Layer 4 of a small transformer language model trained on English Wikipedia (8 layers, counted from 0, width 96). Numbers have three digits each and are written without spaces.
Take only the direct path to the model's output, skipping the later layers: a vector added to the residual stream pushes a token's score in proportion to its dot product with that token's output vector.

Output vectors of the tokens that the questions are about. A number n stands for (n - 500) times 0.0046.
"Discography": 492614489569512761741666395325359745343509470265586691513544562482292546502656282499753407312468308483478421565546533309560618631552635385361438546274506440543655361520597505620554766634367417431153489482291175662527379548425653411478478578423393572538714660252558387530517506551646601513
"):": 512566550336635467524580639477379576405571102477573488319516237515619766765607690532626362513371458544508319575425649592310513453634456562634425413270461533421416558411469377573459568670502463292392536369324283543569556600512563258528309610529445735566600560445508492462542617540736482575
"elligerent": 418637359574285592683541564347380414538540890659391693608384249593474541763925342369534346478413493265286391675460403434469713476724533351542642667452405744770570347254526278579536605616053702617221423744428217786567345634462587308429354537480407506582546623234566380598422496607586477346
"breaking": 411578499575380742604527483456462721490511550455608612358412514493517262808617543448558539215708397499456465564559497486652464594615337283424534526476294563569493451505568398463347440509288629395252476563577269591668307785286766288440485576522341637634527487356698529421280497636608622477
"occupied": 547539616480547395442655346336426756551531500663325497559585520534493322652688461449531616421509291317359392580369461321561690605722578506329620522708616630534569556490392500598377498412478411449483704452534217458498424579474546369420501493333481530499657598522636414246479294657572613380
" ←": 417513336631434773608548486447376608449598450604271488620504338231486433816482457461525228470645580525304316613590628533666548580530616358344260547434585515562625355610206580521450526570213667406261559718557439395531426586465771618504371455532309582623526614490658604333352665665359373564
" bankruptcy": 535454509322448668673658341467615544588502479640621490368368356546414420605561518465695510500514504332555318562583485344429587582607619496429469590318525512597452394434477283559496603482282456455441509619377513696504391492563570508443588599406374611709607605423517423465319479590642570236
" Diall": 483629502423505665479550438385388587668523750577410439302582465638512470613442178391498345430325400386412458614461565345739453482622591322417614617584484450513585288503396342570566584543369690488398618744310441774470548560432644558502464659545356533664626723542406272457505329680360531302
"rranged": 379569319593526624634557271412264655524514537574499635262344378515528468687756467322485401361499531573334467634425499287404760434608535464549368384439608533665604603435474359600540550486253311451285582674450417698511479492301582394472715678410274602643629702443599512557339490677569537560
" InChI": 494575508448748573522547468342390623576529609555399542361396547655397546732371485444626382343645376585395351588585531416843436534581436216372730408224426537697666389561341497562620581645474425346123667718416254501504280788436620449391377748430358618781565605432388519253579404645589404405
",": 608425593319381353374332607572539439391439529463392356551334667496557457351351693590349687569421634459666676406303394577408470371361399686604577642655427499321272581487591786468485357716644445647729427280550646446378653368583252572523569408617587594397365351685457588610574484262491745611
"]}": 706460592376523568497593552373315479215562524820284493352367289552465605673505513444559246563280650306381441595645595374505712617618469370690325679403450563497617483648593399558726575565380637353291399712344506468488244506394577552488674521367319665537655514350348495510328573536671652554
" inception": 600534523578497536668607595472362641553570432569598518279580416463509520772382586418521514374388406357373305537443562411483738369486600355291483532315720529684445473540460487585693555517340428273361851756381385561462354824454657361437352746358474554612567530400398186306362432573674612670
"table": 471469260383352617535584554432480654431535467541352339394472601345523644650405672360440533535619558344527479502412469367250795712618435442344487530563505537429758386428511426518807625550398482527327531606513245567583612415608538499496592489596310713499541506295548474584346355519708471540
" apparent": 617435417372457624549350530503408642543535532618648508521546452498369430610443542499611342389525381448458512675467551448456582390511581416549575565401519622512492502374398536578438659617354474498489583609374522505531432417468535318446496499378433557630676373493635500493466506685510421413
" destruction": 556517519430377551554586511526486602707535506516485570511592381379514436633574550515599339464432491426422474605385453505326668573636562463428494484518465515629518416520624360514521590501216488457461465630462307697505347601516440387448534716404461499495578436471507367393421560572724523372
" role": 277480443540603509400662440549364437575571538484696402484536497591430412693430485478525646362510439428502528659448558338592616508440372286471536603315457702503403344616465521480256568571478476478647578541447508565508457625336534299523589629556509487516509471228572450543492549538539621619
".": 685510532223464425413293451545621475410423391395492384681318602540485547385501589623356621711339627326659534472344623532282513405360382645734463517676355478364323572560579563436439256593700567565716425502613613479361622492599357604506602336590574595285356379690438594664625302376647721461
"\";": 608574417451325655515682420481517605456498402451573495463474343517394698775645543548693409382609534596281607560452567623329611470746476570638537597340370655536600293368365371463524576356631521314461402403411384533424536708429733307493261654399334669458609449390554427363434472494672526512
" was": 609507439451311556476330616531579434362449520394463419442443613601480431531416550712263638563440570442575616410674363705384335404401552324588559583663374451405406642554613452394449541577509563619621435459582697514387600460543337465489419438311602499626502479567485637557529377486489629514
" Early": 491571534521548487464447558475440639461543460439427585413791531426503553406362541599462448370379534530348469494578415439515587559461552468434560559347479531620566419479576387459589475467310474455474573522446423608530505495482511488457506631364432525550415545431567498571453591585700562548
" Opened": 365514295409384672596706437422384493639601561648564344340569420528660423525475448399555526315417467468293503522578455297446648586607494383364482547535629515672366413399502443569535526519247658579454573726436512569594390673538642386493383569559378677544567613485551430474213462711708429379
" name": 630429331363552511369561775537395536608505441518539416402543561627235524661348546561498676634492516606522375566497495458433261397367574450366406539434440414487372524510598393583641608499501468506541538533527393604523416702499459408500604535600523472485485461360588398600420495703501477522
" Games": 560535405578516489538519413446503347426514407363661640612574445456628301490572532331552536336484529400485483540488428590459659591511473386469534509403568463585413575484558569583682488397430465555513640452398519620452521597360595448477400541489482560589535601433383510547437523440397525552
" UiTM": 555618324668612713763780386309318610539629478573472546255506289450668418979710415243742343322468233429202371722460647205494820519811565166373524444354431652651864224582351350631588739534136609326163706797269190666619378802344701321428414737313268720620770787285761076198218416694721670241
"”.": 704499504556538716427630487449445693508483339619442395536465379332305703763354490347502403489457523330461576669603558303455867618610554516755356608477353444518604283602504352478670673473540677322238519571498406494438369738314732365443445627381375555241566588413702204332351439418845779328
" the": 495396458388374409445381687575622558343494402524472380638385564504603398332406566582554616605639510450630720363607494549600604492348466479594472583607587460348468544365573462451539353554577390435651345402617608482362547385666286570462609261333623397632316409702493607620660482543481404575
"uadruple": 428619306525379518696650407288418565479506626348472463533443360507318397727628398373574570453608436600253299665417392464548709523449512286421549393420750515672699416624609209478801643589527516617166659558341273585687541684526383414463477817478295544536698321446620500342311599492679525457
"terids": 493679436645711599680511501368315501604620343713545555497545373369387503903507547371608457553359371427408529645662641193636643460607629485414511421371375567491640437466343526623500743455270418272382544731417130590472323516422668442423368507345440561678600730293599453449250438651742393465
" /": 571450631723413603415515543527481541492550416522398549512358498462433466591329584498520399467472586535567489543468547578635472406354337551571414516474353519445448485534497656464378531461540357586553426436422614429596582557570603522539286517506424576451402506648503541515558624340547376606

Each question shows what one neuron of this layer's MLP adds at an activation of 1. A number n stands for (n - 500) times 0.0025.

n64: 531529439350510701543433456515345553318594562458433472457503522624480253822444750513655558614556574482420403656542500410674243447500471596635457509568710548663500462443631325375475453494588441493271604458345269444516468599529421451355535520263423432494489657427515674460578339456573681539
Pushed down most: ","

n198: 510497461520456463503469478508660574534373567490480597799672463643655515562400472472515474487554412349460577516614557444408551435410440554502524605565575544387457539714580511389449417453447422490385476545328332449455431400322599644517500537520483549433591529500544429412476489409576415555
Which of these tokens does it push up most? "”."

n366: 629247618503574510443497475490500506622520334565575519323356523454493671474455478574325589507470409563635416518483545469667530550459450759257562479554454370472497383450316500488427293650330577572636483215849462566529571416461579484724406632546312398452452444453592401519653565693589526521
Which of these tokens does it push up most? ","

n86: 467494438426611668444403544638513434436368586386477455582434469556537503474568402476346449636353500531462361641259621555429456450376506475669614416608738537456717512625399564557481413462531383543519416653491417592363455475494563466421623545698513500469566682444295418505449376697497604328
Which of these tokens does it push up most? " Diall"

n297: 518665568621460409541439329471365520503354436639579688453250389724360456545407464464517621624500492338467376433489414415613451442541544567510457591561413448415461662503576545427500369497484727527589407446503505520404577415594542570494577384508706553532476500519555527599415486542466634443
Which of these tokens does it push up most? "."

n101: 585405321410522580748429527490532455506363462462514546622487363541491469539598419630533651574525248592405439637600967650494384401442569336570533589595598576391413241459449489589588507444448574528602372260473530571569621452412457494518383539484461722456669247461527552433506507333522436422
Which two tokens does it push up most, strongest first? "\";", "uadruple"

n71: 377447408443584510473490544591500528421865398533433704490513406472520522537494603446395432513601602528414422682469515497460234582392760736684516611544295540364368684564629327415373418485408560507524529345542538504546328597302376225451437454537281690614399413608543621481477438538574697657
Which of these tokens does it push up most? "):"

n356: 633463584520692296563462530191441344427643567553427571540520467454531530677569692717631468494452447485582541497452484608448563509521361580451468500617361505478341482549415525570544400392448533410607552466357476575298542438537512413564428411577557533260445468512746560618512316515464471503
Which three tokens does it push up most, strongest first? ".", ",", "):"

n252: 527607458666500274428380390660587633500574430486567530429497616597385462575632585549410437595490503404392569351328484627549800567545334576527500408538503490548586506418444497352606552605640479581536582573488430601547365391478538428487429326492408261580293644526505485417470447602423452531
Which of these tokens does it push up most? "occupied"

n368: 579367503572738597518437523545527368379475471667482477488494680487521469342412425488427464587403503487519443621403480235596491691408658586557592398491358582562418466446411447765474439462531371674337570633553525466442486508412395409376785394414523442701473497669390457551526667445437557462
Pushed down most: "\";"

n113: 513470477437362617420539474716438556647318537553447464401616391331624479551512594389508465514561559564586390465529681506431363643448485588516548449567364622557446545485559446321604441533484448559433500419585595569302521590354551728494368590554518587298549432415497564467272534433555488545
Pushed down most: "Discography"

n249: 452495637403559380393650601775493418515693529409572586412461423426679515474612510600624451503470470480456608483425401406409535384522506435530535588535618553555598293637442395497508446404515539447505354437331440475427474507398632615437676442545293461430545506382588543653516415582541515413
Pushed down most: " was"

n341: 268698546410613597380506415518438475370723500494351400332620471300462509371457625458473492368370588453594337430491483568473473576582665487574547508433506590633556593653541507312446570412483522326687573653503424541629596416535602360372391564503546486387380692479417508454606627665514483457
Which of these tokens does it push up most? " Early"

n261: 601538593400545546453364323341411554484657610484560424558468487509378561491281477567520523558521430628467500588736691669547470365514542497571505562388546650333443443438448427497450694604531387465405490495420446414427359320552500527401543472437549697551608308580505555484626585424526408550
Which two tokens does it push up most, strongest first? " apparent", " InChI"

n317: 531495502462305571650503546587466586536365582450543492383428479532489513371512427459326447511530553491655434546435479407481418483556597346490568342539646453592625520532377452599484658505660666535406358578404638437604521543556301566494491526470612383439397405325580581447359506542641645633
Which two tokens does it push up most, strongest first? "uadruple", " was"

n305: 368487495511564503615682448657495523562597527551524518596465571619532573539515431500472558384354597442339379459449595523511615459475707421591515674425535597358508384643492395530383492450347649543478460462517683297391434393508455524426511448533485503625353368544392384465692418400510479656
Which of these tokens does it push up most? " role"

n315: 500549475527526444502408521643454563623431577430598408410520524364524519535552538391516479500415532457558552459383294605435559488582493450594358434500564494544489560572602362424513530500370465423567619551661375507478507504584544550414671456453599497376475379633438579437475560482562493498
Which of these tokens does it push up most? " destruction"

n136: 554441397548614542608482609428594558502467331644467493503569541471596469492580505349778461354561518463539510455547352422578480593446408385607662496490355400422526484580515489678474492612358395475475546510425488636449444626461446427478586425455458398561614469427585593486578469416514361545
Which of these tokens does it push up most? " UiTM"

n187: 613587505532429729397612422624379275555583606552398517553379579472491623406393454337351313535660608649524562691521428287559388494466579547450416668377423540436398564616483548521350695465503549451590497509427577414406463516387367534424503654480575593628415533473489428524569376497598559375
Which of these tokens does it push up most? "”."

n365: 432642407505553508575545594323509347360674539534528457453466553555324445453498482558352475490481637387468467383598372513597542415494602476582428569589479559319535577643515587434483579557493424371484414532531355534507514386559331551522516594465668492493583584375571489556472505394507726502
Which two tokens does it push up most, strongest first? " was", "]}"

n240: 551351490278508441565492676475456553454570513447448551329436539463391505631703593568503493514614572526415416679576461368492383500540442336697666370492534569429492475428609568386598561619513517473630439399413480582598547540569425392445525428428392617395527603476326586430456439530552572549
Which two tokens does it push up most, strongest first? "):", "]}"

n130: 286461635605462545692406432527587631432287577676346397486574608642670462417529303511474553431396350416367308331549391455536569600601617450585554407474705598497527411454596816749308419440340670309513353383642537229651472490496537430411639568575476725462581386605470321561759541485320544467
Pushed down most: " name"

n171: 506674615485481489555449556550524432517555496504425567423502477505550439517539555556453516445478406353453535563534512537498462523518528432402545535619403590390610450390530710412475543476602354496422511688461436454375483551459452412480518460603393560560360589387638508429546377543483515558
Pushed down most: "uadruple"

n259: 458446543307495453671540500651493554577584420533660522358397558380492477329505622545497595550570519383519537480434635448529424357385509595532351531586339524636527579419474595672520328452478530492588518479525327577372630571588641518485497491623416306594350521397476372572557530452457509469
Which two tokens does it push up most, strongest first? ".", ","

n348: 506432477472513433567523541472568446465489464525510568484680407454455550437510519454584559398421544534525479424627526595472505678568426598450568551498425442387459386564518442403435451538472529477573514509381461409610416545475403594508569490502551682718282433493690508487417422488476378628
Which of these tokens does it push up most? " Early"

n277: 340406519591556306572327445416395465497525420513502598497516482415385556392533505393688576492503508646383463576547574456468540540452440667344564528497534599613525571463432485577437405539606453351464583456492325592503523418636637420512633564648412446363654401396583452622511692551477429507
Pushed down most: " was"

n146: 495212563712368367570433352579505489353548395669470583561409472583469519564461578553573439625526412540444640568669539290433471478440319651525581508521485489642514473423580602308618447378514339548424452454494467482534534616443476596581536405644478516318565666416532524488415375453578690343
Which of these tokens does it push up most? "”."

n51: 569448422405456548452632463503477532435552498525476417611477340542617482328385583454619502495503477573331394422636564562549445485432547507489545486456519540543470403355586563375485566610561437484504606482481487447348549588532585650485474417507604393444349588488502556578434507479648592506
Pushed down most: "rranged"

n99: 588394505421508452503380319636359627456514364531525423462426637537514497640699411474547586459300512638535418423485519599617506324567416794530290526556531474708476542438586411539475373452599409628405508491310391721622489413509581562611518507569481306444425614351567424484528506488514545518
Which of these tokens does it push up most? "rranged"

n20: 281447306618408427392621632466486473596481571550522533354528457513303527329727409535455691436532403802643644402447486546589436486560380578437506392594523494503703375693588598389654617413566567425460450537533440483500580283388474503550513423544345489574457589471474402316618552672491341466
Which of these tokens does it push up most? "uadruple"

n204: 454484473674476427323590523537412381528689410463434376516500414503553474738447676342560598500612596609480533454604536455418421560621202572490560621558338488546561517439463378621333575530456511617417514369559589537463395429473442550564602603433530485369421546465515463459493483434425488691
Which of these tokens does it push up most? " role"

n271: 593623490438440521611463438307716548484363533483451659469425484398620370463452521537526756591626408587560426391671427432494457533434445349613579581537563541449447559403740326644425454495527491478549463514379495506503568550291305630443618424393509622610424449574411503637500550393465531400
Pushed down most: " ←"

n131: 427412468653338456424538422468500471445570555298566513467391436528327565604389478581469672580579522542578592555605489522528547477519594518545517519464369466464533554370472459420551426427533574509519469488502462451445498502567464463590498514365430505564382593483658406699482473622565450589
Pushed down most: "occupied"

n121: 596457399620556682333609401637429511602541509363564564520537396568489614632409514297660457471611515441427568581582272515538412522435500450594484550423423540539333651553552276384458530476580475448540599431570624418326376511385443409399430382474691563525415378559524384538662470470637506745
Pushed down most: "table"

n282: 432404441283486568605500388631707551412376454468541634464366528504440644647551443496712560496520808401616340342384206631572392615437663469626500484573773313663486232439628401487377518384480568525350240309489588820416409652479559574569526649589412455566496557359500422474628481471465524344
Which of these tokens does it push up most? " bankruptcy"